Layer 10 of a small transformer language model trained on English Wikipedia (23 layers, counted from 0, width 64).
In attention head 0, each number of a token's query or key is one row of weights dot the token's vector x plus its bias. A token spreads its attention over itself and the tokens before it by the softmax of 0.177 times query dot key.
The model reads these tokens: "investig" "ation " "through " "sam" "ples " "and " "sy" "mp" "tom" "s" ", " "research" "ers " "have " "been " "able " "to " "acc" "ur" "ately " "distingu" "ish " "re" "active " "and " "ne" "op" "las" "tic " "pl" "as" "m"

Query weights of the head. A number n stands for (n - 500) times 0.0018.
q0 (bias 0.282): 257 654 26 481 443 366 400 493 474 369 710 424 474 290 597 532 524 491 450 678 377 341 339 457 451 675 625 629 326 655 621 653 559 555 462 512 328 454 544 790 456 537 530 341 511 557 671 176 464 310 505 446 485 437 403 687 595 289 612 369 336 539 223 364
q1 (bias 0.158): 514 478 293 416 663 504 453 555 486 533 381 553 583 446 502 591 576 532 364 449 565 539 531 478 450 581 501 392 581 565 450 512 458 431 237 525 567 452 431 635 456 524 421 547 702 577 438 334 510 538 519 291 478 338 362 427 496 405 579 441 469 557 404 561
q2 (bias 0.359): 294 541 359 497 526 362 549 651 333 519 364 560 551 302 669 499 444 543 707 634 378 490 414 336 415 606 438 585 530 478 614 696 334 413 185 345 255 556 287 722 389 466 600 363 592 553 682 511 436 682 253 424 451 373 445 531 601 397 542 361 383 547 398 375
q3 (bias 0.264): 347 452 230 247 322 359 483 651 584 438 483 635 455 305 652 518 467 493 701 560 516 535 523 321 362 486 495 405 431 495 555 701 432 492 419 489 316 533 362 690 620 468 596 548 648 414 581 184 442 605 654 520 527 213 412 480 530 452 511 453 435 517 580 311
q4 (bias 0.006): 380 534 227 636 374 415 475 502 501 512 578 530 493 408 513 411 569 441 554 524 543 461 367 508 307 555 487 719 421 546 490 537 614 495 772 445 409 588 535 563 423 627 466 624 460 544 623 325 411 525 519 452 461 632 597 655 664 461 456 381 423 499 487 267
q5 (bias -0.078): 508 376 729 494 442 635 639 563 453 606 593 390 588 598 513 438 498 524 528 501 405 610 472 469 601 438 455 465 382 505 488 403 551 328 431 546 533 649 550 492 505 569 419 456 460 516 408 835 523 500 483 710 594 630 452 365 457 539 441 567 459 455 653 543
q6 (bias 0.057): 489 496 600 596 552 534 541 549 481 528 366 458 428 532 501 550 398 585 546 540 467 574 485 572 660 501 330 665 433 523 530 526 336 458 469 439 487 517 137 484 387 312 505 556 472 550 651 661 514 491 317 528 596 417 600 573 567 533 538 590 541 386 370 475
q7 (bias 0.288): 369 522 416 361 338 442 393 647 453 436 291 450 477 235 594 683 504 533 642 683 437 434 465 335 436 572 327 351 457 547 473 824 399 594 311 680 479 620 343 692 597 532 551 523 484 492 650 211 520 630 516 384 503 252 422 525 441 195 630 378 349 510 589 201
q8 (bias 0.141): 447 527 494 520 464 405 490 441 541 507 726 642 310 371 597 480 445 423 722 452 558 350 528 615 521 474 629 440 579 605 485 729 501 551 339 538 319 369 612 642 665 510 735 438 318 329 459 408 490 398 476 379 400 401 486 346 469 515 537 396 445 663 511 575
q9 (bias -0.228): 516 551 715 628 508 702 589 367 511 489 514 403 675 638 518 512 466 459 384 436 368 462 572 497 588 336 463 429 544 445 415 337 646 504 689 489 861 447 841 302 401 547 347 421 491 547 307 678 445 497 520 654 530 676 552 334 464 648 445 612 682 415 614 758
q10 (bias 0.142): 459 540 574 412 499 552 506 468 619 507 614 541 392 517 616 521 471 545 499 435 419 510 596 501 515 455 706 483 536 474 610 510 510 476 420 637 418 372 548 595 580 326 512 368 549 461 372 417 558 240 641 452 495 411 464 379 349 561 618 700 440 509 571 419
q11 (bias -0.348): 669 256 670 731 544 569 634 516 615 687 483 587 566 843 308 397 605 531 348 376 567 654 564 571 536 325 557 614 693 311 179 255 660 379 600 514 831 470 502 298 412 830 310 586 541 474 237 636 340 531 639 614 565 687 613 348 407 649 326 679 644 477 630 568
q12 (bias -0.067): 512 675 443 402 553 845 433 263 615 495 645 436 612 429 451 609 440 553 464 426 475 541 628 592 455 517 531 362 466 464 460 428 503 537 473 603 625 437 599 487 643 564 499 378 467 489 457 249 540 333 529 370 537 439 587 525 595 506 624 548 370 499 560 541
q13 (bias 0.110): 510 467 527 570 568 493 552 575 484 411 790 477 424 313 583 609 509 533 543 604 436 422 377 526 493 535 547 576 581 700 603 434 630 397 321 279 344 430 433 568 434 471 658 500 510 463 502 593 470 442 524 507 510 341 420 493 461 438 536 368 458 645 509 523
q14 (bias 0.101): 615 576 473 513 448 534 519 338 529 456 560 567 431 480 646 550 411 493 501 386 477 510 633 590 546 345 516 465 650 447 440 507 558 296 418 408 426 538 452 540 593 375 582 432 494 514 472 595 443 505 510 497 512 321 578 319 499 511 570 663 537 473 574 462
q15 (bias -0.110): 624 397 625 661 463 569 518 490 556 561 443 550 566 697 530 435 612 445 465 465 508 540 438 481 708 509 467 473 626 398 328 396 523 394 447 459 582 495 594 436 554 693 542 343 494 483 340 623 506 459 499 542 527 771 503 276 342 616 359 563 617 468 530 712
q16 (bias 0.030): 591 299 649 601 537 494 623 513 426 418 449 533 385 546 485 428 372 520 508 504 552 351 481 601 573 581 407 448 465 515 359 529 543 188 465 648 592 571 347 531 594 508 613 431 377 432 497 725 505 595 422 685 483 573 596 362 373 555 462 519 559 529 540 556
q17 (bias 0.005): 644 538 363 417 546 469 386 537 589 492 526 486 464 315 447 511 566 500 456 543 572 424 530 372 361 410 471 512 526 572 443 571 487 636 460 589 652 372 617 526 629 541 550 503 388 494 405 399 504 458 510 485 472 377 527 550 653 470 556 517 518 554 596 485
q18 (bias -0.044): 446 348 536 515 440 533 345 542 608 554 515 458 421 566 467 337 581 551 485 495 484 517 421 541 587 417 621 502 419 437 484 528 530 558 597 646 580 406 575 522 627 585 566 316 401 450 369 495 505 232 597 554 581 629 532 382 499 560 507 609 509 545 627 607
q19 (bias -0.348): 764 487 857 635 530 608 416 442 536 662 205 622 531 775 238 441 424 541 523 413 613 593 531 774 694 381 546 497 642 316 353 218 493 598 632 428 735 318 569 181 339 529 347 619 358 580 360 728 728 432 492 593 373 726 694 521 462 742 277 680 697 728 435 631
q20 (bias -0.207): 671 546 644 649 617 403 654 497 486 659 402 597 444 806 444 433 479 415 489 437 572 460 371 689 676 486 503 614 461 503 419 331 448 333 594 573 482 394 489 358 415 578 360 624 402 574 345 910 555 417 370 625 418 839 664 507 405 716 319 560 628 496 361 598
q21 (bias -0.008): 638 432 628 493 437 540 348 539 513 510 452 502 560 499 550 468 515 417 474 540 567 555 473 571 513 383 495 457 435 407 588 532 440 530 480 400 358 638 633 490 593 564 637 403 527 517 424 489 610 484 537 448 570 482 445 669 606 494 416 516 406 555 526 419
q22 (bias -0.032): 513 559 501 664 512 565 472 443 546 658 741 444 666 556 450 630 419 476 556 508 330 506 390 488 672 512 453 579 703 722 435 405 515 414 467 497 634 608 435 455 578 646 347 547 670 611 392 570 535 496 434 375 457 616 487 354 284 468 523 423 362 427 587 514
q23 (bias 0.162): 535 495 319 605 571 309 522 494 409 437 369 566 526 424 568 455 516 564 454 466 486 363 493 457 567 407 538 590 528 508 440 557 484 428 494 419 532 401 685 633 394 579 532 535 546 668 497 462 538 299 535 459 467 537 487 399 483 578 511 360 563 571 461 581
q24 (bias 0.034): 368 325 569 533 464 377 462 643 407 465 286 484 424 492 382 440 593 647 419 554 580 429 345 464 498 532 558 584 494 442 482 607 426 710 559 421 432 531 513 549 397 584 632 363 516 609 548 525 437 507 428 397 422 629 501 584 559 568 450 354 553 629 416 597
q25 (bias -0.061): 298 365 613 461 467 476 497 502 537 442 643 524 535 445 405 482 455 493 560 515 383 413 575 422 547 552 525 534 464 458 357 509 731 695 511 464 678 440 543 479 344 559 432 448 462 407 605 488 483 415 727 522 524 537 487 406 459 515 586 406 541 545 588 605
q26 (bias -0.349): 929 484 908 651 540 676 513 384 636 659 219 540 618 837 327 366 550 468 417 405 681 465 453 666 705 310 366 552 787 417 147 170 366 326 598 610 707 375 324 224 526 568 429 548 449 488 212 781 480 783 267 659 380 814 710 376 461 822 329 631 821 599 535 684
q27 (bias -0.088): 784 625 430 633 492 708 616 358 473 506 540 516 697 552 591 394 475 547 481 386 516 591 591 476 484 415 300 414 536 452 403 335 603 504 473 317 523 492 463 414 620 565 550 507 383 536 487 449 595 498 258 631 493 618 590 437 622 630 387 521 593 485 506 623
q28 (bias -0.259): 701 481 807 536 484 565 374 451 642 630 312 465 489 730 362 418 540 531 439 499 478 636 380 643 645 258 424 595 496 406 388 311 474 622 579 392 534 515 595 250 605 512 369 509 574 640 385 785 603 514 450 525 564 630 632 444 453 588 393 634 700 343 432 629
q29 (bias 0.130): 524 326 579 541 453 475 591 609 363 507 295 516 581 464 458 357 511 622 521 436 429 319 473 561 561 619 346 705 536 458 349 662 463 424 417 467 446 529 367 591 411 616 444 497 426 559 616 594 469 564 342 484 508 621 559 436 619 552 435 307 514 599 433 452
q30 (bias -0.316): 652 474 751 628 522 552 559 523 551 513 457 585 613 699 347 614 364 487 414 500 485 573 588 431 569 435 477 491 540 431 453 108 510 496 466 338 626 448 453 234 425 494 354 601 515 461 464 703 585 640 455 716 516 492 639 568 467 654 399 763 768 447 440 772
q31 (bias -0.045): 830 382 696 555 532 489 448 391 555 517 227 469 280 633 457 562 428 401 463 404 589 533 523 476 676 399 659 355 635 400 407 631 360 328 443 590 573 520 540 528 487 546 693 558 544 519 388 681 513 580 645 455 321 460 499 247 310 550 464 627 591 564 669 441

Key weights of the head. A number n stands for (n - 500) times 0.0018.
k0 (bias 0.039): 430 517 478 513 442 315 503 506 510 610 588 952 552 351 564 465 456 303 948 365 590 495 608 485 493 406 488 470 564 475 482 529 453 550 559 510 419 425 542 514 658 502 515 624 470 336 519 455 546 474 443 473 393 499 505 530 438 597 457 495 427 590 544 479
k1 (bias -0.031): 490 450 500 470 508 284 513 528 449 680 528 792 459 515 596 433 580 455 706 419 480 557 494 608 477 369 472 531 631 512 515 431 393 454 539 632 468 337 428 557 687 433 417 507 422 373 450 588 557 474 516 537 526 504 611 506 376 466 451 457 426 686 527 568
k2 (bias -0.015): 499 470 470 491 448 242 601 597 505 619 504 867 471 507 501 469 486 261 814 367 612 456 557 571 508 386 441 572 585 548 471 470 438 535 606 491 472 394 365 440 647 436 429 698 433 432 449 563 590 550 465 561 417 607 588 498 393 513 431 470 500 617 484 470
k3 (bias 0.025): 489 487 534 545 468 262 576 513 476 560 536 879 535 529 510 521 501 337 778 408 645 433 541 541 548 511 456 493 628 520 532 444 400 519 582 539 461 404 458 351 598 488 437 608 491 345 422 598 648 537 472 524 370 633 567 503 406 491 500 513 445 593 514 511
k4 (bias 0.042): 474 514 480 420 357 440 481 597 481 541 586 844 589 464 561 564 477 407 767 368 555 451 599 443 579 430 439 389 527 333 542 605 534 640 612 359 429 460 558 297 488 464 522 535 648 457 489 473 612 498 412 435 427 518 455 594 539 659 564 416 467 534 458 564
k5 (bias -0.020): 597 644 528 470 610 588 405 415 524 380 359 275 470 471 396 630 443 595 257 549 463 394 481 512 405 486 508 566 562 507 427 563 446 596 388 475 571 468 459 714 390 403 658 459 443 603 451 434 447 560 515 515 544 494 571 405 514 462 590 520 644 439 479 460
k6 (bias 0.002): 422 541 483 474 418 356 679 725 471 469 411 569 521 373 437 420 514 305 658 413 598 494 468 454 482 544 398 520 495 462 523 498 437 538 515 479 409 578 433 582 598 504 426 588 361 589 568 556 589 743 467 685 486 536 613 469 438 481 416 571 492 591 518 330
k7 (bias -0.006): 445 441 502 547 498 229 631 516 482 562 535 899 530 471 551 465 422 323 835 417 611 453 567 535 590 456 508 536 595 569 582 478 394 471 575 455 351 423 414 521 542 453 486 578 479 335 458 602 646 568 436 594 372 538 588 495 371 518 432 521 437 590 496 589
k8 (bias -0.044): 526 491 509 527 415 342 491 425 490 579 536 848 469 662 532 395 539 367 719 514 576 533 566 419 513 459 563 543 589 541 480 374 494 468 565 463 564 463 621 249 569 539 451 625 481 371 330 465 497 450 591 529 423 619 461 505 412 646 333 549 517 530 483 514
k9 (bias -0.022): 612 563 466 455 516 730 408 449 518 464 479 104 505 443 429 546 490 713 158 590 426 538 473 505 469 518 561 512 409 568 467 566 533 465 359 494 547 612 497 637 410 508 580 393 551 621 531 442 477 451 505 389 582 418 451 516 610 422 578 501 541 423 430 506
k10 (bias -0.101): 525 490 518 516 530 434 424 403 505 471 494 730 475 519 521 480 520 433 684 468 593 463 459 492 486 615 538 404 575 608 332 499 491 455 435 674 572 453 582 520 735 657 497 677 484 314 374 603 457 560 545 547 410 504 521 415 381 540 401 451 500 572 542 566
k11 (bias 0.024): 590 574 581 376 593 737 400 456 480 464 466 74 500 559 470 571 532 776 80 549 419 519 440 501 417 549 524 456 436 533 579 465 543 537 393 483 577 504 541 509 388 440 506 387 556 630 517 540 412 529 550 492 625 452 442 506 653 455 585 485 601 447 489 521
k12 (bias 0.191): 623 529 459 567 402 419 368 367 438 449 668 371 531 375 598 480 525 628 371 575 344 514 503 484 591 567 521 470 370 642 527 679 583 547 304 610 498 537 620 774 491 522 510 509 626 464 486 481 386 381 479 409 499 355 383 495 379 368 463 513 378 490 568 691
k13 (bias -0.009): 429 570 578 628 417 303 463 438 570 573 411 879 454 477 487 488 546 420 762 489 490 547 582 466 452 462 535 593 514 456 457 491 463 588 504 489 470 455 544 477 578 488 519 627 370 365 443 526 581 576 481 590 445 641 505 483 492 512 446 441 514 526 490 453
k14 (bias -0.024): 618 486 581 474 417 411 440 537 461 591 471 645 464 671 446 468 576 429 691 455 506 458 451 517 500 533 479 449 478 497 525 581 351 481 434 695 623 578 422 470 577 582 479 620 431 525 346 551 565 580 557 548 407 658 470 420 341 524 401 555 450 535 448 621
k15 (bias -0.148): 579 531 513 445 635 707 465 413 484 519 484 105 470 583 401 464 495 659 209 522 424 529 507 577 405 475 564 514 448 496 516 477 551 473 462 497 675 552 592 521 398 443 596 432 487 617 469 553 455 409 548 481 565 482 464 499 611 527 538 449 602 434 466 472
k16 (bias -0.022): 564 519 576 395 558 424 567 573 484 552 380 415 447 754 355 420 588 473 514 445 581 505 544 522 523 476 517 427 569 362 560 608 311 581 501 509 376 485 472 501 328 363 599 492 394 522 433 545 429 656 599 562 514 621 509 352 497 697 388 715 639 368 521 378
k17 (bias -0.009): 472 508 514 556 363 507 604 492 458 533 645 564 550 489 650 527 596 593 510 530 428 609 632 568 376 392 602 411 587 541 568 496 492 373 310 481 362 465 484 462 470 600 479 496 626 437 400 442 376 416 472 472 495 600 529 529 418 500 503 482 371 497 473 619
k18 (bias -0.124): 592 511 414 401 639 601 448 492 402 421 457 298 523 446 502 491 591 610 374 505 477 435 620 490 255 600 568 347 563 599 407 465 508 475 297 467 495 537 688 564 468 567 638 478 615 499 396 534 313 434 558 462 416 503 462 498 561 582 590 463 559 477 521 442
k19 (bias 0.045): 515 497 498 447 596 754 532 518 509 430 457 87 502 540 443 424 619 696 29 588 426 540 407 468 437 594 509 536 406 538 488 446 590 417 475 535 591 603 525 471 443 512 454 391 542 714 562 568 335 486 538 463 665 411 447 557 549 517 555 483 627 315 431 522
k20 (bias -0.034): 514 434 532 463 560 790 453 512 492 403 387 139 512 603 404 505 549 678 122 484 485 528 452 453 424 474 534 449 522 396 435 467 560 516 511 511 632 629 553 446 415 504 498 412 433 661 538 441 374 521 606 521 667 396 491 488 593 591 508 507 621 369 484 452
k21 (bias -0.074): 496 506 446 562 477 539 513 469 518 462 485 428 476 491 409 472 470 528 595 593 398 439 514 499 518 514 556 448 550 610 494 303 640 493 516 441 661 455 483 552 440 477 548 503 478 556 441 561 483 377 431 462 401 589 491 435 358 570 654 545 587 408 457 566
k22 (bias -0.005): 615 617 517 486 652 654 405 281 401 478 423 417 483 539 475 466 438 652 265 543 401 561 598 583 565 450 478 545 358 453 449 505 505 539 442 533 588 570 544 674 341 511 478 467 398 587 444 530 523 498 479 550 591 322 560 536 623 349 443 336 580 554 472 674
k23 (bias -0.056): 395 505 450 463 451 464 458 591 450 719 541 794 468 544 547 446 629 311 788 364 552 581 507 575 323 430 511 489 713 477 458 488 459 535 601 563 513 518 399 446 609 508 458 536 496 424 445 532 543 530 511 460 453 483 522 545 446 543 446 485 473 581 425 546
k24 (bias -0.148): 466 435 392 485 459 418 597 696 528 576 428 572 470 408 623 412 555 291 753 408 553 519 606 576 285 487 536 511 544 455 568 392 583 453 643 348 380 371 514 482 540 412 526 520 531 469 449 481 477 481 486 524 595 473 479 544 545 553 640 551 521 553 462 345
k25 (bias 0.072): 585 673 493 489 568 456 491 415 562 472 474 450 477 333 534 496 410 509 405 571 578 541 329 445 458 557 632 542 484 552 614 555 382 636 588 505 246 500 686 448 380 452 481 522 577 474 503 420 553 594 438 450 397 421 411 688 627 325 488 500 485 529 477 501
k26 (bias 0.012): 587 503 504 512 566 701 544 515 453 471 480 39 464 609 454 498 553 739 83 510 422 585 470 507 449 556 544 500 387 462 528 502 564 426 423 501 618 627 492 508 367 511 544 393 494 695 524 593 385 472 561 517 688 512 522 452 607 485 543 512 598 383 461 512
k27 (bias -0.035): 565 581 462 577 453 612 440 480 457 533 588 156 506 545 424 504 558 544 199 515 355 538 538 510 462 492 477 598 439 486 541 703 481 458 427 570 678 617 536 557 463 431 509 425 555 728 514 562 382 459 503 380 580 550 473 435 517 458 499 506 385 385 404 536
k28 (bias -0.010): 523 485 491 469 568 805 424 512 502 379 484 103 531 477 456 517 548 661 130 549 423 481 485 485 399 585 567 501 393 461 517 460 588 433 466 525 631 583 517 597 336 516 520 409 463 708 513 513 425 447 513 557 616 474 491 519 563 446 606 500 512 394 500 463
k29 (bias -0.147): 527 538 414 573 442 310 595 687 467 660 425 766 417 497 537 429 520 284 649 361 612 556 519 578 421 407 449 473 587 440 604 504 389 605 692 439 432 431 383 532 508 352 541 554 485 577 459 600 493 622 510 541 458 603 568 497 433 518 447 537 536 581 472 500
k30 (bias 0.041): 516 567 557 475 528 701 515 431 597 397 452 53 515 464 440 559 549 721 102 595 458 532 432 521 485 597 492 492 401 539 546 423 524 536 437 506 586 596 499 505 412 416 442 443 503 686 584 512 454 496 499 472 672 455 495 525 618 413 565 562 507 381 504 396
k31 (bias -0.194): 536 404 608 400 554 755 501 474 422 497 481 358 362 827 441 377 638 636 413 604 498 460 386 701 481 533 488 464 497 544 530 490 466 195 459 574 537 672 426 520 457 474 579 374 370 447 407 525 427 590 602 658 639 553 448 419 436 592 553 512 681 354 466 606

The vector x that enters this layer's attention at each token. A number n stands for (n - 500) times 0.016.
0 "investig": 531 523 503 491 478 683 456 469 510 494 517 26 503 494 535 521 505 557 356 463 454 513 495 477 528 547 495 497 423 522 489 509 495 482 480 502 556 465 515 623 425 495 502 444 488 569 548 475 505 491 514 521 556 523 489 470 589 474 538 476 507 474 519 508
1 "ation ": 522 493 506 488 496 673 468 446 510 502 493 63 518 493 503 523 505 563 307 483 464 497 472 467 518 526 504 513 492 515 464 495 495 469 457 492 565 515 543 662 472 512 517 451 523 600 509 494 513 495 501 481 545 500 496 468 522 461 560 493 480 484 516 531
2 "through ": 527 509 492 482 512 666 472 489 475 492 506 72 475 493 486 526 518 584 334 483 462 497 467 500 505 541 499 507 498 517 501 507 508 460 451 527 568 515 540 661 457 501 540 447 500 558 479 495 492 463 514 460 569 465 500 534 516 467 558 460 483 484 527 512
3 "sam": 472 479 500 508 503 616 475 479 515 451 518 46 530 486 508 517 486 532 279 537 440 511 521 473 492 534 499 468 492 489 549 545 475 523 444 528 543 557 531 606 476 541 493 451 524 571 551 489 461 508 487 498 585 489 477 507 531 447 543 530 477 498 522 463
4 "ples ": 524 501 482 504 519 669 497 444 517 486 488 89 510 492 535 533 478 562 305 528 425 485 491 485 509 488 514 496 514 511 459 526 512 488 456 498 556 543 511 656 441 524 504 458 536 597 505 489 522 489 506 491 541 450 471 481 518 458 531 481 499 499 500 511
5 "and ": 553 497 479 491 503 589 485 488 489 511 479 53 477 473 503 524 511 561 279 529 450 511 483 485 533 529 523 518 511 516 477 533 505 504 452 542 528 494 531 669 449 505 523 481 500 571 499 491 478 458 523 471 560 456 508 522 508 461 529 478 480 491 522 503
6 "sy": 446 499 494 505 489 627 481 460 496 444 513 61 515 480 497 505 495 530 273 563 477 520 526 568 487 536 503 515 460 500 473 548 471 502 450 536 520 521 485 620 515 500 495 450 520 553 564 477 465 488 522 517 570 469 480 522 550 455 547 504 492 489 514 514
7 "mp": 480 503 506 516 516 664 454 497 515 488 509 113 501 486 497 535 490 530 269 558 413 514 488 478 517 510 501 533 463 491 483 545 492 549 485 542 531 511 462 607 474 508 557 461 494 563 589 469 449 485 451 484 554 450 489 511 528 473 565 508 506 443 548 467
8 "tom": 463 483 490 518 507 632 468 480 486 448 517 116 536 478 490 524 474 541 259 523 431 512 547 511 522 524 529 553 453 488 501 559 526 496 457 492 562 561 497 600 469 508 522 438 494 526 583 478 476 522 464 490 563 487 495 494 560 438 552 510 512 485 522 440
9 "s": 500 524 495 494 500 610 446 469 496 461 495 115 500 476 478 485 504 535 270 504 396 507 489 508 534 537 505 529 504 501 516 550 520 488 477 496 561 524 486 631 439 510 548 444 520 585 607 479 502 487 500 516 515 476 485 539 554 463 531 483 506 474 505 448
10 ", ": 527 504 503 495 517 605 464 465 477 502 467 117 481 481 513 514 514 565 297 502 464 534 485 494 510 505 524 501 498 506 489 532 503 487 465 491 537 522 538 696 462 500 549 485 508 599 511 482 482 493 514 448 533 451 478 527 506 456 526 471 514 466 514 505
11 "research": 488 509 504 496 521 641 460 482 550 462 480 88 538 462 529 478 475 595 335 522 459 507 520 498 516 517 496 531 448 497 503 558 501 501 469 466 521 522 506 630 442 509 479 415 532 583 508 499 501 486 524 532 508 488 459 502 528 436 594 498 488 513 525 491
12 "ers ": 520 516 494 498 528 648 480 472 501 485 482 129 525 472 498 521 478 575 323 487 445 497 505 448 515 503 508 525 518 512 474 534 513 506 464 489 531 515 512 691 421 513 527 448 535 596 507 490 513 460 510 463 536 458 478 488 516 474 528 488 499 471 514 513
13 "have ": 540 500 477 481 509 660 471 524 510 459 490 97 500 468 550 523 468 606 343 527 451 509 466 500 482 530 512 520 520 507 500 540 510 470 481 523 508 510 534 671 449 513 505 470 502 536 489 465 507 444 510 465 534 476 477 525 558 496 523 459 450 499 535 472
14 "been ": 509 503 504 478 494 653 495 492 507 495 511 167 507 461 543 509 476 586 293 507 424 500 457 476 475 548 537 509 500 512 544 550 513 475 446 526 522 533 505 678 434 530 509 460 484 587 478 471 492 470 499 467 509 456 518 537 526 481 508 460 476 482 538 498
15 "able ": 509 506 483 476 524 635 463 474 527 513 516 126 513 473 504 520 499 530 303 548 460 499 462 479 492 526 490 523 471 505 477 520 503 492 480 532 527 543 499 678 518 529 509 463 538 597 496 459 494 470 526 449 549 441 500 484 501 467 579 487 453 498 522 479
16 "to ": 534 500 477 491 511 626 455 509 485 517 543 113 489 454 485 501 501 602 319 502 467 499 498 499 508 531 495 549 517 517 513 536 532 505 458 554 520 529 474 670 478 498 513 432 496 509 483 492 487 456 523 461 579 441 495 540 499 455 536 482 455 508 544 472
17 "acc": 516 536 438 466 491 588 490 547 509 456 549 78 512 477 533 505 473 609 319 529 459 519 506 448 527 551 533 499 424 513 545 535 517 489 493 529 525 489 451 612 461 514 541 494 481 493 573 452 501 472 488 507 583 458 481 504 540 458 549 492 482 520 512 449
18 "ur": 509 468 458 490 494 613 499 471 546 407 536 102 553 432 497 516 460 611 325 493 459 544 493 477 490 520 510 490 470 512 517 539 502 484 464 488 479 528 521 634 510 522 513 479 502 547 595 474 462 500 508 500 518 472 496 528 544 469 563 480 516 497 498 482
19 "ately ": 545 516 493 483 494 613 496 500 526 497 530 150 514 456 506 517 504 536 321 500 425 509 466 477 484 518 523 522 502 507 493 532 537 477 462 501 523 573 511 684 454 528 493 463 513 599 490 462 489 499 527 427 565 442 507 495 506 440 524 489 479 490 538 465
20 "distingu": 460 509 475 460 508 610 502 475 576 473 527 79 508 441 541 513 490 615 361 534 473 519 508 481 474 507 499 461 426 511 499 546 495 532 468 531 490 528 469 630 466 516 539 497 495 619 545 435 479 501 501 550 530 476 483 480 561 486 508 464 482 511 501 472
21 "ish ": 521 507 505 475 518 600 490 484 494 492 541 152 524 470 476 519 493 596 330 505 445 522 479 501 499 522 502 489 481 503 494 533 506 455 453 496 548 540 540 701 488 504 532 467 539 587 508 462 503 483 512 448 525 451 502 492 528 467 535 456 438 481 509 509
22 "re": 511 521 499 479 505 621 439 486 529 479 533 156 525 433 522 476 492 554 290 504 460 503 481 473 472 553 478 501 471 514 560 548 495 510 466 534 523 517 476 664 505 531 498 437 510 537 570 479 468 477 515 494 524 461 522 528 549 460 545 495 478 452 525 462
23 "active ": 483 524 462 480 500 610 510 475 514 509 528 131 525 484 518 524 492 587 326 546 452 532 470 496 485 518 496 506 440 505 488 526 515 453 475 494 506 539 528 698 519 530 514 460 509 574 498 466 505 491 502 493 515 448 501 492 500 466 550 469 447 462 522 516
24 "and ": 571 492 475 487 514 551 491 488 497 500 494 123 474 448 497 518 509 552 294 533 451 523 485 485 543 514 526 515 515 514 474 537 508 510 448 551 515 502 514 703 467 505 519 476 502 545 504 480 479 452 524 471 541 458 505 514 508 455 527 487 469 499 524 497
25 "ne": 523 553 520 492 516 572 475 513 479 460 470 138 508 455 559 499 498 538 320 519 434 514 529 512 480 534 502 495 391 492 482 540 535 514 442 576 535 517 505 632 492 502 480 483 537 528 588 500 480 482 538 467 538 450 447 498 568 476 531 514 455 460 533 495
26 "op": 445 475 490 499 527 597 489 493 530 417 544 120 518 444 531 528 505 564 321 550 465 518 484 484 525 523 507 515 474 494 513 528 478 508 462 519 512 505 483 660 477 520 519 438 522 539 601 476 450 495 494 530 477 471 466 515 551 463 540 515 476 457 501 515
27 "las": 463 521 509 526 525 582 465 473 523 416 504 132 536 462 522 503 500 561 343 509 403 525 510 513 505 529 520 539 462 501 489 558 500 503 459 484 538 540 497 649 462 511 495 403 551 539 572 491 446 518 509 494 480 512 452 506 519 434 530 537 466 473 518 510
28 "tic ": 477 528 489 495 516 594 496 469 496 486 527 173 511 486 518 512 485 554 307 546 415 528 488 499 500 505 492 519 456 510 436 533 519 478 470 479 523 539 509 708 511 515 538 482 538 584 512 460 490 469 520 515 521 475 515 479 492 452 538 474 466 455 503 514
29 "pl": 512 548 491 512 505 577 500 495 504 469 491 167 507 462 531 529 496 574 293 535 406 492 537 430 523 504 469 488 431 495 483 539 543 557 468 544 538 532 481 637 498 534 535 483 487 534 598 467 521 466 481 465 560 474 476 457 564 456 527 496 468 495 517 458
30 "as": 485 520 470 495 483 608 485 495 495 413 531 155 530 435 549 516 495 586 308 513 456 549 479 508 514 551 528 508 471 490 517 541 476 489 474 491 519 526 495 662 460 495 510 446 506 494 593 500 486 468 503 527 489 485 447 550 535 460 543 507 477 472 498 513
31 "m": 506 526 494 495 499 571 462 494 528 498 508 181 490 436 477 463 476 524 279 537 378 514 496 479 500 519 530 515 464 521 520 551 510 492 492 510 529 541 473 645 474 506 539 472 505 576 639 485 519 473 476 509 528 492 462 534 521 458 526 498 481 453 500 508

Token 4 "ples ".
Which token does it look at most? 4 "ples "

Token 20 "distingu".
Which token does it look at most? 19 "ately "

Token 14 "been ".
Which token does it look at most? 14 "been "

Token 27 "las".
Which token does it look at most, and with what share of its attention? 24 "and ", with about 50%

Token 7 "mp".
Which token does it look at most? 5 "and "

Token 21 "ish ".
Which token does it look at most, and with what share of its attention? 21 "ish ", with about 70%

Token 15 "able ".
Which token does it look at most? 14 "been "

Token 9 "s".
Which token does it look at most? 9 "s"

Token 22 "re".
Which token does it look at most, and with what share of its attention? 21 "ish ", with about 70%

Token 29 "pl".
Which token does it look at most? 28 "tic "

Token 5 "and ".
Which token does it look at most? 5 "and "

Token 28 "tic ".
Which token does it look at most? 28 "tic "

Token 31 "m".
Which token does it look at most, and with what share of its attention? 28 "tic ", with about 30%

Token 13 "have ".
Which token does it look at most? 13 "have "

Token 16 "to ".
Which two tokens does it look at most, in order? 16 "to ", 14 "been "

Token 6 "sy".
Which token does it look at most, and with what share of its attention? 5 "and ", with about 60%

Token 8 "tom".
Which token does it look at most, and with what share of its attention? 5 "and ", with about 40%

Token 30 "as".
Which token does it look at most, and with what share of its attention? 28 "tic ", with about 50%